Layer 4 of a small transformer language model trained on English Wikipedia (10 layers, counted from 0, width 128). Numbers have three digits each and are written without spaces.
A neuron's activation on a vector x is SiLU(gate . x) times (in . x), where the dot is the dot product.

Input weights of the MLP neurons that the questions are about. A number n stands for (n - 500) times 0.00093.
n0 gate: 378297629583397324348582343757507348662573296446586377404564476350534693378337500535503247503455460595453381497378446438470559510579391401469537476549535489430354500659534603620383483451591510443600500424569531464689343483308938463350370531299328381537520403378564586569563493316397557618632698462590558571517401426382589306432510459585598621576473544749313428480321471373524538473438
n19 gate: 529425613457337522539411761603463434515369349540239570519580485248397552397538648537548422686655410500485507697292569647420263597446441511530573411641538565388625629444422848437492529406620354482245453556556440439453656295515470486275548548500658522708408467364452556292496383378907504485515507760482623664448493515680217456414459448533485496440504317500448597547769542687327635672391
n24 gate: 690503577557582377401773564619431629456340616574635439634419327433324372309396384673507555600486417575544558497457578208544636541563473503301554693556392697332612459621582600555614690629543715366378450371222770593358593548514541460396373469483500558598595574633724490479420480449383520402493682490647431645362476619399560459525503524466466574531655588590500645720528549631364614483351
n30 gate: 624345223518603597635461774223630496511545365544574595389760350597566426330362628377493566559632707544314496493693464522666552681692607472393475663576538549460482507485695439567339478594567507688425612590414470421422685307393699328583437496374521548391485403548515256622489387482550550416733371444400530641504352474541397566620667466423719424586581642647209507591626542600357377813455
n31 gate: 519407480614523644534571374388536347628634362580565429429548535274471448556556471409329439490480418622529487599525300536424402626397568456542468620460371354658372410539435503549430679595312572563281570569323595331332685480341604484443571503525500516732615538756429215422513641461711478439484371431522578468675613615546419626636520673439449449630623315522507500277389497353490396497461
n72 gate: 473413460488258496649428411363456422257789303606508721607348355658547516451399520436425639377613527736339544555604445339302613214748468450687508452398435528531567582556365427480644380564595532446480632725444308558487659552607444338426714854403546721644457821359681504627508794563664446543566496379558444465492421582372504453209412356303433671360317480519444273598348436584453684734568
n111 gate: 529500510600523385596557678588570585569477523653450628374568657474529450525520493510784553391662343539337520591286338470370379305812615554553366609602578497484615667550341548593380584574743570610483584500544463330395546607277523629536427549513548530617395368611500583205413415348616516523617593614555573510639348480570513427410354557339425283527447543587266507448433604357533480445540
n125 gate: 462433420485544546573348373678564478400494459459545569554447484472425510524593704529538282497435494412388386419494587301429548399406692570329475522325568503481484572423781485465467509532431526497538423647494723500477462513360462319568532340605411525488368361509528424392327575434585488447531727404478278460471380572574375765669586503528266485532731425644465281441478500379343401332698
n127 gate: 516462507615503376538591535545477413662500386300553549575670464506397395418533445470500627546670437474435373629307404324449580621572686408425355339524757520353484481371605598474412573337359364564440449603520500367521585375638611382487618406430392324452448474678396434293317338562456277361539592610430487609457569519235595549589401579276539420533398726576381484603309375576367378484454
n146 gate: 610541573629582663476359629504507698489522610310532603547560224479549576857456550464539482493522341507539611423593479576374326411634418393493609611757671383385358730547496500363470493779595442475337514558438378389504375525486643357783536539406455546620613469472727414493511521272408517528662432627458518532364421313522334429463417558294489381644658376341431787430486643579550677430279
n160 gate: 403371542580308504492370560645656423403744699569475463467684799500629323508284695496373500779525484561593545593472516359356811582504443512365331471500471404432423472322504500595585428645379533368479824268442142357387455471393512651680332609524516459472593337322670705394517391553555385536548655504508529492225410577430839806449504203443722452529406282488645348577459469245306801532483
n192 gate: 615461534456537703644543555507489423688315470504707623507313681453762425654576656715455649519607591660714411610511654489365523586460400403493629283788382527489729322538571587489543493845457579570602339538349402493639459624421489595431672689478312362559419493470556511414436563314477336397408522618551680445421650249349684377582466519760463284568575504254206500669496525447426519522523
n197 gate: 547704537769309489365504608478400471460686474612444507286442282579667452518731291500474632459477282383358691547173421302453672467681551433305583434542410255511500500582485447866504507411412463363545540466407500646539493504326559518464401474676507493460511188558467585695448478463477489387388324605400607547603540522720525625639389329456551626726728576546363603489715514563482678417597
n202 gate: 597615625479438489650618571737295403471397630439562265456393493571278661577526652240580478533563380475396413482482475721447566740437645475435629475351393571397558486496558567420361581415386592280665638574375584609500387529715573588532496529550433623178439394637374558435515600670436557586611511504489464439402297529496623337477529449586514539635286392796269387414325763569345566353783
n210 gate: 447364424486344379514319455475525560507414644500396447532538532676584475674277539564599617771330359415433436343442326547260475600387458373560538436456323471618356412586720686564563652446795532597403465352432675452474418282475425566444514796583366433427359514363243568713334370397445469693496670673493546510678667623522380606604446572405419674611511546311443621364443442464546557433611
n243 gate: 319434467575663421594527822452422496540492565653094609790632786520777508504525622393443663500363678322713224540496712740444653259445455563484697512479301487540407440261565453406470536467325689636409305612195557488686512681729496464337635468811539618324504480439500410471665460581416611520592406537425582432594520524549614541598566632528484540397496572338607525669672488787306484821562
n253 gate: 516283543298651532516557519373580367546490784617526507381335484436506381592370382523431365576450436487425582422490633477687527474338398424609562582510507564629344634510293596483507394336456460587557484670500457500483325434269480606519566643497634415413432529503549500698584334441626481559588464376398622584540625448490560582555262443373409532381774328567434434380490255149428566500403
n255 gate: 538507419686493385611323452658612665685423776308657580378606607368521364623761303693580434660433618538359649524601503652589482622450566299597558601575376375615507541567493476619504378401295556602637272426553391631474430479322493422578469445429597503589503398472583410563602651458507405315551545578351458456455323665402416573682535542859438524461472380530296601315591523503634416541602
n288 gate: 507431483403483480470602567534590412582277360497455603497503732567588448523325599642318442528331250432439531571400527549517758472417462566545520728398717525409483405695558463483493517584392545379490584465598802557394600497590624677426603360497427322480469527306353572534193248473674600565364603395289596625545548537361563726738590458384381443646472677530413341537472503642394340544517
n297 gate: 487387603596585543552429708533480667497394534460439588524424567378457772416500537394470527710538375403487412660421596538646534507731736513459563503771728285725530440531486451745458721582361462503541407315569555615238581555306456497503636376401415349473440619554705598493411540436489464487417324514326547623435459299264565689553439521399564444520486463497531408610514510548684630610319
n0 in: 490500623554265390443639578411517592411629459463333349324476336674551497546707569650514400424546517349326362619620595577574441528736428407676510573518433549817527541517235584524425319535520486639570490377692448477452649570420455376527407459709630527293531564483705320438703664665518389606326424262540552690552528500479403624500528584603346601514562510349531368531708487427709577469427
n19 in: 504548644575680292518574466829492390636337454428415447385541458340432673548465611647404420304539515428428439568556605617534442458729698452439579581567621512347337382597393697631544392387401589432539399248267535352573492404688577604530251515526715546278477526712401454285426772347551340458508634687671604775550600447779452546673488446318474661612588345641446508387269431384310438368295
n24 in: 428521429351538448384549432572426456610619566312526636560509481614572567573842557336522427306477620623594516359426425384522381455396411469363350503229526480553292531555332275410576522448327471541542475568361651368463580596500427305267560387460417408394327674535402363248490626519720497459588456597454624413452506418403420608710446513544396469474602459401384510534481555558525522513461
n30 in: 302270435461540360759500535385746417294451504551504400520551460617500456684399608496748516303467321746413424358527296638739427492677540527396476456471765209590468425516624527737616703419641561724350465602358585461385632258484460687727408575214395592599512508631345284576394314424624418729674796402613552406504496619354403460630548447651516594520444729465561633630657393444441359472775
n31 in: 530625463595460253487362552364642464374622357384561357430454526702398584468670420568560450362497545543517523589481678395733588430371600455654553419648633503683410288365550539520535493622609696507693673612429497513578487416450460269552436490520574646579275229457623433483510655420656520593365403412624423595577688702605555500461285679669338559406473513445639544533429541520367551543663
n72 in: 630384595514383650667253381463618657426818412588561719341468630309643538361115575377608416584514355402611701652704477253619576505604761310369897073414324442399426537368537228731466459666437467431367610676619292314743561528288411395257753333271559351528593509500481631416543648402631149546482617486491416325039378574415586383392613363272477683514298509704651538482637402396264415279391
n111 in: 541337570399691456099513371620423568425475524654521500608303414456455507560739355752542455510525416676455552483396459746541574490560503443611524563568401280500517527353559379514457389507444318510367568292409696691320542381294431571341521490524426465480473399624483417695528630552539328579459618676655503207382590503560423645373563735534483646636552527584430430397385559322366580626423
n125 in: 650493688517507453573404359405974453385538425541476486235672561360436338454667500590627476438644443514442438466533466490433706583457271553280612349486461479550364514392548543465500216354539444396656436594615545374547569645476466557510459500487500514284476453493391665555510497486621687554510397559346462446493658531451487620496521597316653497240596419647719503392376467497296486534198
n127 in: 531456571483546449381443545267433698441489594372450329634431503616389673540343594617556518553773537420566458614473690568293393567554476490500715422605683514586437462433651565426369527461416738438479589892610355554507465727571553572517416409380639294272545661385368468528397524360445568424621567614667419462553419528440432454603801738580490321553500705698315384593390467525458365590429
n146 in: 500471436671724663572550274596320666577587415430534545380379411707389523633519318669713448713637616578648712320482405360412485504565396605537478635630477508438581748417466402609527489466350696657349438640436647493484631410283560351668650722328576619357422420326430552601265375522268504323467731485482702478635560459583414690613301492633474551748369482536647496471688329425641417467523
n160 in: 323533690493382385511654604285439519459373481639400299939552398593500650401550363627450508771465537508541603654589579666336415447313485522389714554387558324370613481535530334481271570655435589541431496573527404264726477634649431366496473477325611394530598701477704466355454515470488704496560332469626374324603637379400434340136462504341624556550427425648712435759477525339715581436631
n192 in: 725445594538562466236352421355442584622508584318737481431662519601481318456578396578227488407724545753523585557705360336534351531619630400535614543286618326643622523434473522767664369504496442364539523539438430485708554488605438361342492531443463350428466789569351241751656329515620282397462134437459759489515423489453682492500372364443370523415446363672570469716256544570565620382527
n197 in: 585630706386543746248384686500418623342650674642429578325599616156704539534259442441426403500500345616150551396560485532359528574654593451488469602492091544797519492445473436524577348279556551351650405773555300485430605390570523473363672295591526512393404337627577363321543496613649546404373449567356566389320531593342613477553457457457627546343414592466594594615618578524411480757697
n202 in: 444429496721535655568616538685493451441504757346350341560465612486643415599514623493610659372327696560661482521579392443497360450514535353826688631634439533479679465332401459614614538604473529625468396622475543363601539471404620545434372567413449627748640607704472426422356420461540379343318663532435557542553472595661524539700397818444563611593518423218489368503318507625591225549539
n210 in: 349540490434481528731516661286526474478559548599464664552557481509577305463477358556371539782381299400564419532519570484414480432559448666416516490503612371788442446284442607484483412316562451709497408533507510550459474262549519519601617516437631484503452500680542581468516548497470424503596616171550458436386464554382603339259354490577526380467412634484454351634415451340404781624398
n243 in: 504352436508638569325435736414484601605604512344504528563349199346356603276588378528547555476524404559371468290561601769357408480660539450409609492248403520670261735608464500572574315400300372345464539472608568534605453345425358596620401312264511449804422461743539354140388563532741473375527433488123591500564421312412428638575532568684555550492643422512764492558238364337500472461576
n253 in: 518489586334659468625575561336489624427571350442470515407573690525339418500613342485204589459304561434518732325679358781670410618596390436489664318485621508576606500265729640463722227579299773533440529504410496632539630612307459511540726364377611610274478659518603515533560566515439658566391603496435430391448485471418436681457374336665482486563467409382758649547407398511643739467369
n255 in: 185497482660580388402382551472486455459433510376792281363442528480669451252479510549441469360475564517510598345673459660490457496423604588563452647550479622623472361412437534409438568560313666575422332486443606571467157299482612320500605559370368465493268524514375525644521445399399384593441731493612440596763668452489675455526461493708386339546630400486602388369345553211438489538408
n288 in: 482606444641770374625614417496440460507508416679366548378656581572507485742523725310600352489526561353431655606342231414638534530493437307511584674363311409478493621451345425329431720508631605478612377590492407446708485425600674388533548478413697614154445572724632459567710599507603619559558422545270370467415630661174536570628355616559529522638556537586347455372560429355456746453440
n297 in: 306381554621436639456576239697538507489542534400363237334275791504548424410462387527526492689465420358586571452405467554482393583602350384560541564233531550632563623595466339610473416309234298493500563359500557675408715276280413430706549478504518298708679493242425462526443630692496526504537383309310474559402640418592635680528682588511601563295621425584424519693379525382612576786561

Each question shows a token from some text and the vector x that enters the MLP there. A number n stands for (n - 500) times 0.0091.

" However": 487440570497402441441429479388528611499399617449364659430535578481574401437580576454583437387621626428617368577464489553404488501534455610447285403582396611610678646558492438469566467690506569464425426429454460500587471574551455528581526586415487471484603477579493508488429399478550501330529450511369424408372326561694743616186563389400530387488391287577549458547355616450414413442626
Which three neurons fire most, strongest first? n160, n192, n72

"0": 515503585475409546381557422372523357433463563307449363575492339653582581505469616443438460456592496346609404686467314472496403424470443461524597457601444517458577295494541403363500467480411446451189471366431509515405366505504442368554512512473456491443680483533514315568322416380508614324604575447474585605426475585637507442521577423394412450366565389492541530580642392270534549570391
The two highest activations, in order: n160, n19

" in": 358485433352604340549624386640605382742523583479640442404553373503388560518386470400487479363657520426502432537500451528493544464494339521374246446548550615485668392603484328431528566516445547551671518614592473457546542573585300423516517348495482663572427527554477565373501363381404378464538469455371498512388465507600435469398546684483569508504496472498614539318337459402533398472724
Which neuron fires most, and how strongly? n210, at about 0.38

" residents": 496460511408527350444621256462654494495381638339303552386447495438469569429489341490601414363530542481449479573508540502407305599346480401459296577627497513493589712449421481467567573693467519574493551452501565437464497573455425425470467641425446337334591352487561417380533356521521684366605417439504465375455638591316477399448608390496544466519473433553645469261480446505477504454624
The two highest activations, in order: n210, n72

".": 549563666414513257244548402435355536501539573400447473537710460479483469541468504406450383463721474466533428462479563502532476493458427698387489515546548575463461699728603331512518443494405499685502589546520419547541623501445420395600652555532533556638610591536345441480459316591452470426519583538408617563474300658542464552456596481435608604626602422429547500323534523418453515436687
Which of these neurons fires most? n146

" ": 413492492455492405371514457549585471449512594465444347428438361583576429522536384291511466639586559424683263499592440360663505561386600452400688425486527656491517264603430419511690430549502523471341421566530537713343354647474543429535567447485301407572538602493522334567539480457661631371484726463454478423415527503411383519520513382529519538460388529527537541438567516458586427441508
Which three neurons fire most, strongest first? n24, n19, n255

"2": 478638370410368447321445550442565581631412428311477552325532597452550521377501572443384566300543565375388496491437391470655402590543426575468444422551434695485587553461516412489607456653263566629335568534485470583605452619479576492478508541385402513518510559577320580443429539350660505538460499650445621530638412519361476594369522453471481473559578295510604504708455464360333460596483
Which three neurons fire most, strongest first? n192, n19, n210

"Com": 472341561405535263510435487457550438549357568522440508394407366485582487453496474604486424409509557418516356564427345296460436573570590319562563460472553652488411308701504483555496413631427537534367367386424627477431672650402401444606504332390495411427583575598418442465406603515489409448476483387344547475306598493516480474519544697436523440620249549599499503472617410481656564704484
Which neuron fires most, and how strongly? n297, at about 3.6

" of": 459528610490546420334621403709528599527491438429539311428466489444605505323439530540453292514578471382389420678515503561352410539408387528616385412502437630600520420622506296356316619526369444472462589339481660473465674561435511436500468383497549430486528384663446459438506491505624509248485486433456588481531487633477448551538371579488580464449667361356387554550312523382490556426600
Which three neurons fire most, strongest first? n0, n24, n30

" raid": 373420530421467279504469368719479476584487716356382540432431431446424510346455440426465412326665463475508555611380603567471377343506424352441276568643492480457489529451453391462457416761534486610361523572624571402626467559475480433499683481643438529287553490582462476409464449522603394394619470543657498516579583508480564552501564554501494515525391463708443536225469489529612543507551
Which of these neurons fires most? n111

" dimension": 432550638363482406391676542564593550494484636374488674269349386532523381644499427528575473449522457561495468434535623639542379561418380280373462585587382513507596554449343347452367521722430529534476560572670643522528434536350366366443454563494427450398484474508514422480489288714539564470519473395466595634523451514443408551676472545420530336588541523530616579494532597445367396428464
Which neuron fires most, and how strongly? n146, at about 2

"Track": 453518570324625328555643634388485363472538472376471593337378458401627606435460480527477369394495381527458452565388563465623389608451542255478405670495433638326410415643428443439438414532404435753257494573577618437454615536534393457464540401397420606388572470532387529518394502641721586552587436440506445599445401449610517452555580406531553416436647529342556551422636576505535562493489
Which three neurons fire most, strongest first? n30, n19, n192

" Mor": 422368441424502421458519177356628588596508718526409707621443564517627517535507586552552450488485432397447406443503475557674515611424568384502523597510606555490551473575516563381511456646490600506557577481647597394713488659333525648498402500383494386533489562514549434346559566597410717479343546547345465443456645539433478547647405575549608332583416406464492416352303558449537510453624
Which neuron fires most, and how strongly? n288, at about 2.9

" twice": 420393360402531405530525459528653368590478488553442483510486602448444585475425446514568413437503532394481458558486434381491412565654548565523219613582320692369593532533447420549509689727465516621509656564499505477476605410407372481467518593429468490660636612556424492482384338421464445421554500468379442342316400574427480454411619533444510257594591463525446400473339427476478477312601
Which of these neurons fires most? n30

"Burn": 440265659523625218472545331409583469540630603454453645511402505450598684506628428535466532489591311573613460517404497707531432685488470303506559554617447496355358501481545401345502410568462589684428515614714585482618615632397418475502531532489427450371602507430422556466497382603619557544476517419504427537527521505586598399672371453466405454513479492491576398383473403511446347378593
Which of these neurons fires most? n253

" Eli": 470299579418671521605501374477622483403607577401442535620520563573559637426520555430310406429534475444505492557455418600610401511555475375291525538590586590530440374680457419454404523566433505614423435337547630447776552665348457653530369410512541551516499767368522409405449422438412570375443444529344447611408472530341629450555570489543651556467683508500412563475403376501531590410513
Which three neurons fire most, strongest first? n297, n288, n253

"==": 525572575352658538431679320604523470502582508367436388607616232412518382512589581580623531402663492422492414480525671594398505533540458590486434574495434551447565554627461452474657519548488521548455524485357626415574512561524393591586484510551411464598662458580451497378356340550685557446648536523458562493462385676588501502334665580331590432511392310403414536469475353386503358440712
Which of these neurons fires most? n202

"way": 382623481563530353332608485619587512554626414425479664395453448569465550539508334474365348448683415495381601496458511586609407540509580266464458461512363493423494581588457555506411642618318402701450433518471595518459489616599503296422543695601512511556518538569363558553430503554639618381516665560478485570580443517464555696674522486375404673523526533460549465340331607331415498415491
Which three neurons fire most, strongest first? n255, n288, n111

" U": 458316635399595353342631361559546482631451401450493376549279411563552612460534412559535448483571584350639357544418520412557566491390472442365491617465461588533523305617565467493496491682586554438379427498449451376623418672420594609660430514418366529384581542594515375620518477473527631479323550379468403352425500580659541543601485535479365371535471520481649453482472486394332453418399
Which three neurons fire most, strongest first? n125, n197, n31

" firm": 466390632422561134314636445542606472559434761448482619441309421312561478498499540504536433422525486541441612580496535419448438570421637438497338557547524539502463443477397471535498508652420448505446635511403621401526459586392394406515682604407467334462515448571442500490527394568516531363588483367529437424437424641555194452475501604515515495529461677503601550301452409416605473332530
Which three neurons fire most, strongest first? n111, n24, n255

" dispute": 404486581387508358462570351442438425590598759464430582377390488549651387391435389302636442329680507449517495588544392558345539420534561426363293464608470532636487459596452355628497462760465509637449441588465571449624532497422509495466499447620499456381478545497538414524444325528631443438568482251631481507541516477460471696395525452496497552486495348514531564364380514417330480449485
Which of these neurons fires most? n72

" have": 373405434522566472511567521632565359453594571510364402479619399590492509538563361708685533373597620405476333445469477428440495578547376415450410549530422672459458592623445457546468650563384477610484624424601675465452656543506455368416533485326490394520532439619503553536380353414397500298632508348494451386414501524427453492313482516459541408508377609604432404304471452346460430428721
The two highest activations, in order: n111, n30

" to": 363469508315598498404570458511445500509535655575529403548576395439436607496363340586380365568643538481402390530525477562409465546472458394639406538665551606541653362523595379451491655625485587456561419637420548398429640584541511490422398470564398566483465530542441509536580290448341480438633520493374521424541380650542423336387576728541613402710487351554492525172538554503534464488720
Which of these neurons fires most? n202

" his": 418335593435506347590492330700596366459391582420513571577569390636582469466580499618454477456513517359536395473517470292448522448531443551497536465572469660563498532573394307534527562590407628531479437466501537432496581532404455297496406530473583506667625499575425522427376460371546436269550543433423452477378526604481451449419527362509606417654526373590465611025516517406555496516693
Which three neurons fire most, strongest first? n255, n24, n146

" The": 385496547389396465407462191489491457369452459346408563361598347532613399584586473542428467380606457438660352545536591447413461435485468429444507437558463582588476476578509455486588460634532572603438340539508614612397507601544437425496451419470572414579621557616392624355450440502546512127563514446364473418409586490553503453414568373479424473699339370507478554422554527378486588457628
The two highest activations, in order: n192, n30

" below": 220565569491563347435607598496497606634487522366452346490530422543568567529473465507527460544443407462548508509555391612537475598364567518250234379546431595504518568470313393520611615546490556558506415707487537469487520559470602502394455529531428512574656528473643379378390401563582555416570530234351381539347347564544477606548479519464460358465521335597562419512557465406385563361570
Which of these neurons fires most? n160

" Dem": 420387398292402463519440422324677531461501694518406463433407474564687569445461532509539428520521314361510358501464340432670401560456628364557547562533617648606467376636440407486418467616519364582571536388617494411547563685325514639550297474511443449442652592474549407464589418515467621488257384526485529532378540531375427547583626372531591376567514470505546434459476459465660504448595
Which neuron fires most, and how strongly? n297, at about 2.3

" and": 590500533581507247419418398536447543461559552309461542484635390536514418548541509533421531528578504401506350603477443412461468457526471509423396558606436646600738593671429436407635524575464573624360460563439484525438447475476369423626434471532518304449487504504555586480384340532329507271613541507333388503350570537504490376364563544402642456711418355382458506296438564338481460425682
Which neuron fires most, and how strongly? n146, at about 2.3

" until": 554464494485507441566521342543564543547454620523534552546620407586461533505462510442543518503638433411452405550460357458453525402512438533366245514572448617513605512714394489373577540690428401535327514571467389425457579575445432584575516465492365590478605572476468568501491388574428396339525577437403338530375465695732639546369634764322548360491533349527533511387452590443445575309722
Which neuron fires most, and how strongly? n253, at about 0.59

" while": 519536597434486420438455376564426511464476607677443559441743469426529389514500467591612396467656484465448399568456431498368544603564463358403268591622585617476729664710541388370631571669429414453511600545504475563479556455497331535524469440469423497510623466380394484503385392473447377361512441484475472437521403631581587568385601551496437267540514445459578646347405576473448417349639
Which of these neurons fires most? n111

"1": 555507609550431577315550538396417529420339583459352316570485423603743622476421430479537489385539505361543510611412304487493373533463479513431536504642394629474536382580570515417275397512432454415285445442373402509503522395535532453553520581481506500475502422773351452486412298450433549541522510421377591532465452522788466527611602316473490446515417444500570506678503491313363563494476
Which three neurons fire most, strongest first? n19, n197, n202

"Le": 389297704513672342398578397448629439543380463490497635663472583540521644437574561530404446392530471386552450532308458458452547453489420285263664569580558573536439329618490386497480416653549471500455501443593540480490520580408564645621404377439452437329537603532441462435580435555607523291429458462290676517463466607320407444654488627455425540496495476466537537498445410623531521482613
Which of these neurons fires most? n288

" House": 372484662534484356449723374541472443591427554377415274545311439422556488469465450526465335431642450338388516653443543532473385521414469376545416549598528586537436554636489355402494606660449394604286580433407547410493655527509456378443659364312471371575521491535481562554649397677569556419488597449506468433430455536515421537595516411581478541500578491353509570394284447561590538321408
Which neuron fires most, and how strongly? n24, at about 1.3

"wi": 460405670568544483476399598664617479609485495358566523530600507493588471396528438450424506545662557442407497405380622555661372671426568275346623496683480579354364287367387557582523507569594372414455553530473512374613613434512518420425483539539576427498574592453368437540317540493496640347473516548522463572362471685407511457744617488483506474677436372525568488587396445342523483519538
Which of these neurons fires most? n19

" Lewis": 498424522442492170511589301535602539480449567582357639605484574570435592400685529503304557431423492434414564457427439567575473666446526352438515370588499695533578645536549383402541613651478444578392477526629561459593527629466417449676542674446352378540632503482503541345498488623511658584451437426511437581466565537556404382722489376459497443645406446524557501293475464589504447355650
Which of these neurons fires most? n197

"\n": 573502506487412528432539589281535517435515573356457656437560482542567396516599614557413450610649537366519217599460478364406435470607532711463643479546430640568567592650424420578708439620519562530411515503445611553430400460604409477561429489503478423569567352531496585583304279629570433530631538474504412398460430640503480396513564447465573566500227382464403518293514459400501585491606
Which neuron fires most, and how strongly? n210, at about 1.3

"ron": 375326571294577215392642611434468536430624589498521634506443455455527509200581614511361638445529541463356547434494321479480463523528521282509582614438476551462458393600475544462551415316330405357369436430602689390551520588456417556407455581409635514501561412507502427430550488542594626484445425355340674472340596515602549533563612514355558541482471446448543533433341410543547512550612
Which neuron fires most, and how strongly? n243, at about 1.9

"ash": 374500531506477403463364709617519419455502571441249483492516542344422582297616629450541476442547438510301348373346458550428430619405468423274497348537486503328517530380451581461460551494600403484594614561427543443387664603362470465450416743589430387518452578558454570379447462366623500515699328564504472480451613415522536516579512514366411530468495376595539624424405296388538524481475
Which of these neurons fires most? n19

" them": 404401606429512315570538350629632493498494680433348574477577397524598465538482456484485359426616494401522505409455514483519437555521504450486274560693496687596603612576424368626625658620470582569479425542594478503509566469538423317465490702530499330468590470493545393355405382412600385429549457489367475386446670579455563456362688401575475343576439427549517497255338542446536504438639
Which of these neurons fires most? n255

" W": 392359715416558338353619506635576441573462490479517468614477382671601615540473514551340406443563496449460311504413442417651459592368519480370701610504504613680614433585528516590476481688392533535352491425572504480493464590525492542507456658457388558334637561442528388522505426521677501399376532362499431564335559567402465345507618486487284462588447356395582506365605458454622433459511
Which of these neurons fires most? n0